Layer 5 of a small transformer language model trained on English Wikipedia (9 layers, counted from 0, width 96).
A neuron's activation on a vector x is GELU(weights . x + bias), where the dot is the dot product.
The model reads these tokens: "po" "ns" "ible" " Part" "ies" ":" " Sav" "ing" " Dem" "oc" "rac" "y" " From" " Its"

The vector x that enters this layer's MLP at each token. A number n stands for n times 0.0079.
0 "po": -235 117 -77 9 -41 -165 -60 -20 138 -133 -26 100 96 164 129 127 161 315 -9 -194 55 -145 -117 144 -64 153 -11 0 -100 25 -268 -126 50 -43 21 165 -61 -79 -203 -184 -118 204 133 -242 178 -63 135 -11 -37 -44 190 -145 173 -46 -242 74 246 -89 24 53 28 -103 -69 225 -184 75 -123 -1 -25 -412 -128 -7 248 -31 -2 9 10 76 55 114 50 37 16 240 214 13 -212 -129 49 -64 -50 62 42 -56 78 -37
1 "ns": -82 13 -50 -35 -83 -137 -183 45 35 -127 -31 142 114 76 138 186 223 336 -113 -94 -57 -128 -248 193 -57 131 38 14 -80 -61 -368 -151 23 2 -47 218 -79 -28 -157 -263 -37 210 36 -131 126 5 182 -102 -87 -70 175 -21 190 -89 -214 155 268 -239 74 71 -121 -11 11 114 -32 43 41 -71 -27 -399 -126 24 147 -46 -4 231 -16 123 127 90 -18 6 46 192 145 -16 -140 -14 8 -137 22 14 -43 -21 19 51
2 "ible": -51 29 -44 16 -52 -98 -81 -56 56 -173 36 185 130 12 137 204 262 344 -75 -191 -115 -100 -143 155 -89 94 74 -38 -54 -89 -301 -184 8 37 -60 303 -82 -110 -213 -214 -13 202 21 -155 90 35 44 -31 -57 -11 219 -118 174 -108 -274 212 224 -184 54 -21 -53 74 77 197 -51 52 20 -71 -95 -385 -34 61 229 -12 -18 98 17 125 -25 109 23 95 61 179 44 -77 -187 -6 -89 -137 -147 25 14 25 55 39
3 " Part": -23 80 -84 19 -13 -297 -27 139 91 -39 7 119 64 72 17 215 226 242 -115 -171 -120 -160 -102 76 -144 146 -60 -38 -123 -103 -377 -186 48 -13 -25 152 16 -87 -131 -186 16 214 -25 -15 71 -81 104 -106 -91 32 175 -118 238 -88 -331 242 182 -211 139 -12 -205 83 171 135 -96 43 -89 -96 125 -267 -101 94 276 -48 2 224 -90 54 65 92 53 42 -35 134 201 -46 -187 -40 51 -57 16 -19 19 -32 38 -2
4 "ies": -35 102 -46 75 1 -88 -34 17 42 -104 -40 150 56 59 3 212 267 276 -93 -149 -52 -107 -186 176 18 63 19 0 -77 -141 -376 -130 42 -12 -88 235 -12 -14 -175 -243 -10 187 -70 -68 -45 54 157 -162 -62 -57 173 -100 200 -124 -281 236 184 -238 109 -11 -129 68 104 155 -26 -41 15 7 -112 -445 -95 66 176 92 -61 257 -60 141 72 127 -14 72 -30 123 110 -49 -157 -9 23 -111 21 -78 -4 -59 84 77
5 ":": -157 36 -83 104 -59 -129 16 88 93 -104 1 275 68 36 26 243 237 295 -59 -138 -150 -104 -128 225 -43 -29 -77 13 -61 -109 -369 -116 -24 88 58 140 -41 -104 -285 -212 -77 214 -37 -150 31 24 45 -40 47 -86 122 -95 187 -79 -307 155 226 -192 122 19 -65 65 151 133 -34 54 15 18 -55 -258 -198 -10 135 -73 -35 193 -90 210 179 169 32 163 -57 149 120 -80 -103 -86 -47 -171 -79 13 60 24 -6 -36
6 " Sav": -75 17 -129 13 65 -222 -72 140 89 -7 63 218 22 74 77 194 241 250 -79 -123 -131 -121 -143 189 -111 104 -110 -2 -126 -54 -327 -142 55 48 20 160 -121 -45 -143 -209 -61 202 -95 -7 21 -41 85 56 -75 -106 113 -89 273 25 -370 151 130 -124 192 148 -271 64 179 98 -42 -3 -133 -87 -28 -345 -98 18 289 7 5 185 85 -88 4 31 -22 94 55 107 218 -117 -113 -130 56 -40 -55 -9 73 -31 18 33
7 "ing": -58 20 -30 7 -27 -158 -105 34 49 -47 86 177 40 -12 105 236 236 307 -61 -181 -50 -120 -181 196 -60 0 53 15 -97 -79 -286 -158 30 83 -100 248 -136 -54 -168 -258 -19 170 -57 -27 -11 75 18 -51 -101 -44 164 -173 292 -59 -226 227 80 -250 155 41 -196 93 142 219 0 14 -47 11 -160 -371 -47 16 270 -4 -12 179 -58 80 183 27 -79 10 -20 139 169 -99 -138 -53 19 -89 -66 31 36 87 21 13
8 " Dem": -66 46 -125 5 130 -173 -99 35 133 -128 77 222 169 67 -16 116 223 251 -96 -206 -73 -145 -100 134 -93 100 -131 -86 -34 -161 -289 -144 -44 26 43 224 -124 -107 -86 -131 16 214 -24 -28 -38 79 212 -139 -183 -61 161 -191 314 122 -307 122 124 -174 171 10 -139 115 192 51 18 -126 -105 -75 -43 -377 -74 140 247 -20 -51 210 98 31 119 48 71 64 -13 80 81 -134 -141 -26 93 -4 -104 -42 -40 63 9 11
9 "oc": -60 98 -32 78 53 -166 -138 65 75 -132 86 235 126 3 -66 201 186 392 -125 -125 -71 -88 -68 128 109 106 -32 -88 -48 -134 -366 -283 -50 -10 16 220 20 -46 -81 -202 16 140 -58 -99 -45 -54 195 -209 -139 -80 151 -168 308 13 -160 182 101 -238 204 45 -179 104 -11 -42 -1 -30 -66 -25 -104 -388 -89 105 212 10 -43 131 -40 143 178 70 42 1 -34 112 129 -75 -41 -11 68 34 1 -46 -55 12 50 -61
10 "rac": 15 8 -14 12 9 -194 -124 62 114 -44 -5 270 145 15 91 145 277 357 -70 -90 -70 -97 -88 240 -56 203 -33 -55 -73 -89 -334 -223 -15 58 12 228 33 -120 -87 -186 -21 32 0 -139 70 36 194 -142 -178 -67 99 -181 251 -3 -232 113 93 -229 104 59 -176 92 -8 36 -35 -26 -63 -105 -38 -476 -130 89 251 -9 -113 108 -32 123 92 87 156 -3 -19 138 121 -45 -151 -12 13 -4 12 -3 -52 8 42 17
11 "y": -48 41 -26 62 2 -110 -92 52 62 -126 22 244 122 -14 97 150 331 333 -61 -160 -147 -48 -140 312 -42 96 42 -56 -58 -173 -345 -119 -8 -8 -59 264 0 -56 -160 -188 -1 140 -77 -56 12 86 126 -158 -140 -78 120 -147 188 -72 -217 185 154 -286 114 -33 -63 86 63 121 35 -32 13 -1 -103 -442 -148 62 169 68 -53 178 -111 214 96 106 -51 -19 -49 91 73 -12 -144 -34 -10 -59 41 -25 -23 -14 83 31
12 " From": -61 -22 -87 -16 4 -170 -90 81 154 -78 132 223 150 21 56 281 298 222 -85 -170 -170 -36 -156 230 -68 46 25 -77 -79 -123 -333 -93 -57 -42 -14 211 -4 -143 -142 -197 40 175 -95 -66 -55 -31 154 -2 -3 -44 158 -168 183 -39 -217 96 131 -212 141 22 -17 272 90 135 -46 -63 -121 22 -89 -411 -20 -18 110 42 -13 246 -30 35 210 120 -79 102 -84 110 194 -109 -144 -104 -11 -77 -58 51 -5 28 50 -93
13 " Its": -132 109 -61 -26 31 -266 -36 87 145 -37 100 245 156 53 -32 250 293 255 -109 -186 -173 -37 -191 168 1 38 -18 -72 -5 -36 -269 -89 -60 106 27 314 -20 -66 -104 -98 -14 252 -93 -95 -35 85 71 34 -68 -12 233 -143 183 12 -313 74 127 -253 189 4 -121 160 245 120 -61 -48 -30 -76 -139 -356 -19 -2 188 17 7 95 -26 50 59 114 -30 74 -138 10 91 -92 -170 -77 1 -161 -131 -34 -18 -53 16 0

Each question shows the input weights of one neuron of the MLP. A number n stands for n times 0.0042.

n364 (bias -0.003): -117 -43 73 -18 68 109 -111 61 230 104 -18 -9 102 132 -173 140 -155 3 -6 -39 -49 70 58 -72 45 41 124 -74 34 43 53 -18 -141 -9 -128 97 192 8 63 -31 139 -3 -139 -54 -90 93 -20 -28 3 14 29 -14 -10 -35 42 29 -17 -103 -30 123 162 46 -15 127 -102 -62 -198 26 -9 -108 134 12 -182 -257 -29 14 -71 33 -166 242 -34 63 -131 19 -175 -64 -33 -26 9 89 -32 67 -15 -86 130 -60
On which token does it fire most, and how strongly? 12 " From", at about 4.7

n343 (bias -0.026): -160 -16 -209 153 -61 86 140 -88 -56 -20 70 -90 11 70 -184 -59 -73 -57 152 53 193 90 -94 32 135 -67 -49 3 -118 -89 -123 -11 -71 -15 -97 -102 118 -7 -102 6 26 88 -49 144 148 49 -14 83 15 -129 98 -30 -42 -81 -239 48 -48 56 247 -64 -24 -135 67 -47 -172 -221 -70 162 -41 53 212 199 -231 148 209 -83 131 165 113 92 40 112 0 -49 -244 52 59 -178 27 99 104 44 -216 -167 175 -17
On which token does it fire most? 4 "ies"

n328 (bias 0.023): -145 10 179 -89 -3 -111 84 -20 20 97 193 95 -159 -48 -3 -3 41 23 8 -31 83 80 65 -93 111 -17 99 -84 0 167 59 -17 -5 -53 210 176 -98 -3 72 25 151 -266 31 78 -24 86 -76 -206 -97 -101 -20 40 -27 34 -114 -25 47 -54 15 -102 -36 -209 -14 11 -130 -183 -130 47 -22 3 71 145 -124 27 -91 69 37 0 72 -3 40 -79 156 26 46 -6 -159 -62 -113 -44 3 132 14 49 -8 16
On which token does it fire most? 10 "rac"

n250 (bias -0.055): -145 -30 150 85 173 -109 -231 75 -33 95 42 -25 37 -9 22 122 38 68 -38 158 -35 27 -114 -142 14 -102 6 -140 156 -194 21 0 -90 9 -18 -39 -78 -11 59 199 114 -9 12 -166 -3 22 -15 -106 -16 174 179 -105 -217 137 -34 -171 15 -6 59 11 55 50 21 -64 -165 -216 -22 94 62 104 -140 62 -132 9 -3 100 0 -95 -38 -103 54 32 -46 129 109 -36 149 -105 41 94 -71 155 -109 -26 -14 15
On which two tokens does it fire most, strongest first? 8 " Dem", 12 " From"

n224 (bias 0.036): 75 -129 0 0 -181 -48 85 -55 61 91 -180 -136 41 -59 -48 -119 22 -81 -98 -66 9 -102 83 -105 -104 155 53 185 -33 -68 -34 -53 83 45 61 19 -181 -119 20 -62 231 71 0 -19 -27 -23 86 83 3 -85 -209 23 67 3 35 109 -199 25 -61 -206 -138 6 -80 50 -15 43 136 -139 82 23 -126 0 80 222 63 15 190 54 30 -40 56 -18 -70 40 118 -12 -142 -114 6 72 34 136 162 -81 220 161
On which two tokens does it fire most, strongest first? 3 " Part", 6 " Sav"

n292 (bias 0.009): -97 63 47 136 27 -51 -169 7 -64 -150 -47 -61 40 -13 -121 -61 -33 63 147 128 86 -43 46 24 62 -59 -138 2 20 -27 144 13 5 198 -51 80 -59 31 39 182 24 -54 -104 -34 -54 38 90 -180 27 171 75 -22 -28 29 -144 78 -118 -52 -102 -32 -60 -27 158 -171 -20 -113 -14 38 74 100 100 0 0 -30 73 89 -48 -188 -38 -83 44 -3 54 63 112 59 39 -46 -5 -76 -110 -79 -39 55 -27 97
On which token does it fire most? 8 " Dem"

n248 (bias 0.010): 128 13 -58 51 99 63 248 -64 -11 -99 132 -127 -11 206 82 -144 -129 -86 -113 191 -32 78 -103 66 17 7 154 133 -326 147 89 -198 65 172 -78 196 38 -27 -60 282 -52 7 -86 33 -38 -23 113 130 -33 -95 43 -201 180 89 -59 -77 -128 143 -4 7 -224 -193 89 68 -75 -39 51 -49 -186 -58 -38 40 124 34 -114 -105 160 -178 -107 39 24 14 -45 -203 -25 35 113 128 42 -42 -85 92 -75 100 53 -203
Its three highest activations, in order, are on tokens 6 " Sav", 8 " Dem", 13 " Its"

n64 (bias 0.004): -3 -107 49 -120 39 -204 21 -45 60 6 196 144 -7 60 -99 -23 -61 -254 71 -99 70 -22 67 -38 -39 132 47 283 -201 64 77 -14 -110 -88 100 54 139 88 54 -82 -117 27 220 -97 -132 59 210 11 -46 -99 -27 -13 -171 -56 -10 40 -89 20 171 164 95 74 -34 -10 26 -54 61 46 119 -84 13 -48 -172 191 59 152 148 21 -72 -24 -83 3 -104 -309 129 -93 3 -77 -36 -59 -177 96 7 26 -161 192
On which token does it fire most? 12 " From"

n318 (bias -0.010): 0 30 102 3 32 -66 -154 -60 -89 19 -70 -6 -49 -11 13 94 -76 -18 13 -11 186 -99 -50 26 118 -170 157 224 97 79 -19 -76 64 -3 -122 64 -13 31 -50 104 -32 -56 39 -74 -112 28 -47 -87 -49 85 -189 -18 253 -103 32 -35 60 -48 20 69 -73 9 34 -13 -129 100 163 35 -170 21 -100 -241 -50 -67 38 -98 193 -43 -92 78 88 78 51 16 45 -8 -29 161 87 65 -105 27 -124 30 0 127
On which token does it fire most? 7 "ing"

n380 (bias -0.013): -145 -83 68 -127 -126 78 75 112 67 50 46 -22 34 -9 82 -45 47 -52 12 -87 84 143 -67 22 -76 -6 77 240 -26 103 -70 192 -147 6 -45 6 -41 -80 97 37 263 46 -101 38 -211 -9 -18 -206 -389 -17 -33 -92 -13 54 -3 6 -253 -15 136 -9 -12 -22 37 -73 -62 -153 -41 -48 63 -46 3 -9 -21 -29 107 3 157 -25 -116 9 84 -6 -61 40 148 61 -26 149 95 15 263 -12 6 -27 49 -12
On which token does it fire most? 8 " Dem"

n192 (bias 0.001): 116 21 -78 -30 -146 -6 -33 241 145 65 -6 -254 76 32 -119 96 44 32 -16 75 -239 -145 -129 30 -59 78 -59 82 53 72 190 -131 -100 -125 71 -97 -168 82 -109 146 -71 -23 88 -63 34 -42 -51 -66 64 110 -42 3 7 138 -94 -16 -66 -32 -3 -49 126 13 71 62 72 -81 -26 -86 111 -122 -16 -13 -126 -199 57 -60 51 -63 -13 36 -37 332 158 121 -26 138 -9 116 264 -183 87 -3 -13 82 -76 -47
On which token does it fire most, and how strongly? 3 " Part", at about 2.2

n207 (bias 0.000): 21 128 -4 233 71 109 -144 27 -44 272 -85 60 -220 177 160 73 91 -7 -79 105 127 -186 -18 -11 25 -104 82 131 -232 113 41 -244 61 27 62 -212 -64 108 125 42 31 15 127 178 -160 -69 -151 71 -182 102 11 -202 64 -24 -203 25 137 186 -123 18 -86 -131 -167 -46 0 115 167 4 -69 16 184 -72 11 -7 115 -109 131 -11 -72 -63 -324 179 134 31 63 -176 -87 107 -108 -29 -73 -113 -161 29 -38 29
On which token does it fire most? 6 " Sav"

n141 (bias -0.017): 90 -53 7 -28 -251 -108 -56 157 75 33 135 -116 49 -151 -25 184 222 -114 13 -90 -183 -63 68 60 -175 124 31 -16 -23 -91 -69 -49 -69 -72 14 3 7 164 48 24 336 -107 121 -85 102 204 14 136 11 149 3 49 -67 -10 -99 13 7 0 -178 79 200 -201 -21 -198 -76 -226 127 44 172 -15 -84 -18 10 -83 20 -121 -32 -7 -54 -228 46 30 69 6 -49 123 -80 41 0 -121 -75 252 153 -60 19 -169
On which token does it fire most? 2 "ible"

n291 (bias -0.039): -149 34 144 -447 -164 -37 102 -127 103 -115 -25 306 145 158 184 -95 34 -135 -100 63 -12 114 141 13 -36 71 105 -148 -268 145 220 244 72 44 -214 83 -124 -179 -187 14 -127 -108 138 -30 52 12 -115 -174 4 0 161 -90 99 -46 -163 -29 114 75 13 -55 145 9 -183 -12 -176 245 -116 126 -53 -85 231 -73 120 164 -57 -90 148 -38 -89 -63 99 -32 -196 113 -63 -87 140 79 -231 126 74 175 -13 28 -273 -109
On which token does it fire most, and how strongly? 0 "po", at about 8.4

n54 (bias -0.002): -108 -26 -52 -29 63 -115 -3 -10 11 22 115 47 -38 51 -32 82 -184 26 11 35 -17 97 -65 147 22 134 198 -83 -220 112 9 -20 -121 78 74 -198 -33 -8 -43 65 75 69 112 102 -77 77 -11 -31 24 5 -34 59 49 5 -18 -101 22 212 -18 24 163 42 -29 85 -80 -43 -82 -101 -84 -80 0 -244 -151 -101 -228 20 -88 -44 67 40 -3 -66 -168 48 225 -96 93 -48 -6 117 40 144 55 -6 118 -6
On which token does it fire most? 12 " From"

n67 (bias -0.029): -104 -91 50 208 97 -82 18 81 55 63 -10 -320 4 -139 -38 -34 -44 -47 -34 -123 -106 -51 62 18 -47 -28 -150 55 70 -4 3 95 -7 204 -128 -91 80 -36 65 185 -91 -38 -126 -39 110 -106 -173 -205 65 -45 -35 -279 68 -48 111 3 -119 66 -43 166 10 54 202 147 -27 135 -47 68 -96 173 -58 172 66 -150 -44 -55 -75 139 149 -87 -7 287 54 176 42 207 -81 -62 -14 -238 224 -40 -42 -40 -153 74
On which token does it fire most? 5 ":"

n57 (bias -0.002): 168 45 -176 -53 54 -3 38 128 -102 9 233 6 -29 -173 -9 -46 -28 53 -48 53 -70 43 -213 6 69 183 153 -153 -143 -59 87 0 -119 32 -101 40 27 73 52 76 287 158 -28 -89 160 29 -181 36 6 -17 -65 94 -53 29 -54 -46 -12 -115 -22 148 27 -87 -22 0 110 80 -25 46 -27 27 -39 -67 56 -116 -39 18 179 -149 -109 90 59 -66 79 116 -119 -240 87 -43 -27 18 169 -145 106 45 15 -231
On which token does it fire most? 6 " Sav"

n38 (bias 0.004): -51 88 122 -34 76 231 134 -191 -160 -4 -86 -153 -61 75 -90 126 92 -20 101 76 -29 -44 -104 -180 0 -67 -4 35 -112 79 -175 -61 122 251 -63 -41 79 -74 70 26 122 105 8 -100 -179 -42 -141 104 -199 100 -45 -116 -226 -94 70 -44 -7 -266 279 -46 102 261 -52 111 -273 -49 -131 -66 -140 254 156 -165 -220 -119 98 154 -63 77 69 -30 -132 44 -10 7 249 74 -73 -30 69 -55 100 100 -8 243 116 -22
On which two tokens does it fire most, strongest first? 12 " From", 7 "ing"

n7 (bias 0.009): 0 -28 69 -72 -9 125 -19 -128 -89 157 9 -146 -64 -50 -20 40 124 0 84 9 -46 40 -121 -77 -78 9 -66 84 48 121 40 6 -39 -140 -98 -6 -80 151 -125 35 -7 56 -150 -111 9 -115 -68 -76 104 -57 -155 -103 -271 43 90 128 52 -215 -3 77 142 -107 12 -3 -173 -37 -6 27 -12 -13 145 275 183 224 -18 70 32 -153 85 -37 112 108 104 -17 31 -139 -73 -167 242 0 -52 -6 50 12 140 141
Its three highest activations, in order, are on tokens 4 "ies", 0 "po", 6 " Sav"

n216 (bias -0.020): -81 -23 228 104 154 -75 -250 85 -188 -219 147 279 -15 -36 -77 -83 176 135 46 133 -22 33 -47 71 35 26 271 48 -67 112 -7 63 -225 -119 36 18 -102 3 44 -124 31 -22 7 86 35 -81 -119 82 -198 27 163 45 -169 27 -26 -114 -60 48 91 -219 241 -114 91 -11 -63 -295 -85 14 194 252 53 -26 -25 98 -139 32 34 -216 110 -169 56 7 13 -10 -132 -72 -140 -18 114 -28 69 0 -125 -57 62 -219
On which token does it fire most? 12 " From"

n249 (bias -0.026): 23 -6 26 -82 -151 -36 14 18 83 74 50 82 168 -57 -19 212 58 30 -48 -149 -76 -31 -10 134 -6 87 -3 -13 93 -350 117 65 -145 -70 -93 131 45 47 -25 -20 -85 13 -51 -62 -64 162 -163 -240 -3 0 -27 -152 -166 -121 52 56 -26 -128 73 -61 16 -84 -60 -64 0 70 42 -20 10 206 3 -238 137 -174 62 -145 22 -99 -219 125 108 110 -100 -41 37 193 91 30 218 26 345 48 -145 -88 -41 -139
On which token does it fire most? 11 "y"

n52 (bias -0.016): 119 163 21 61 9 -216 -90 40 66 -6 152 84 -36 -53 -128 62 72 -102 -49 61 59 81 -169 68 -39 -183 -76 97 -76 80 -50 -185 33 33 153 -199 -127 -62 -12 -88 235 -3 85 52 79 20 -150 17 -247 110 -179 -134 105 -193 104 114 -40 38 -137 57 134 -36 -50 -15 45 -110 170 52 71 -44 -9 58 -60 172 18 6 162 3 -25 -57 -69 171 0 -56 44 -75 -68 44 18 -154 -100 -60 -153 180 0 33
Its three highest activations, in order, are on tokens 7 "ing", 8 " Dem", 12 " From"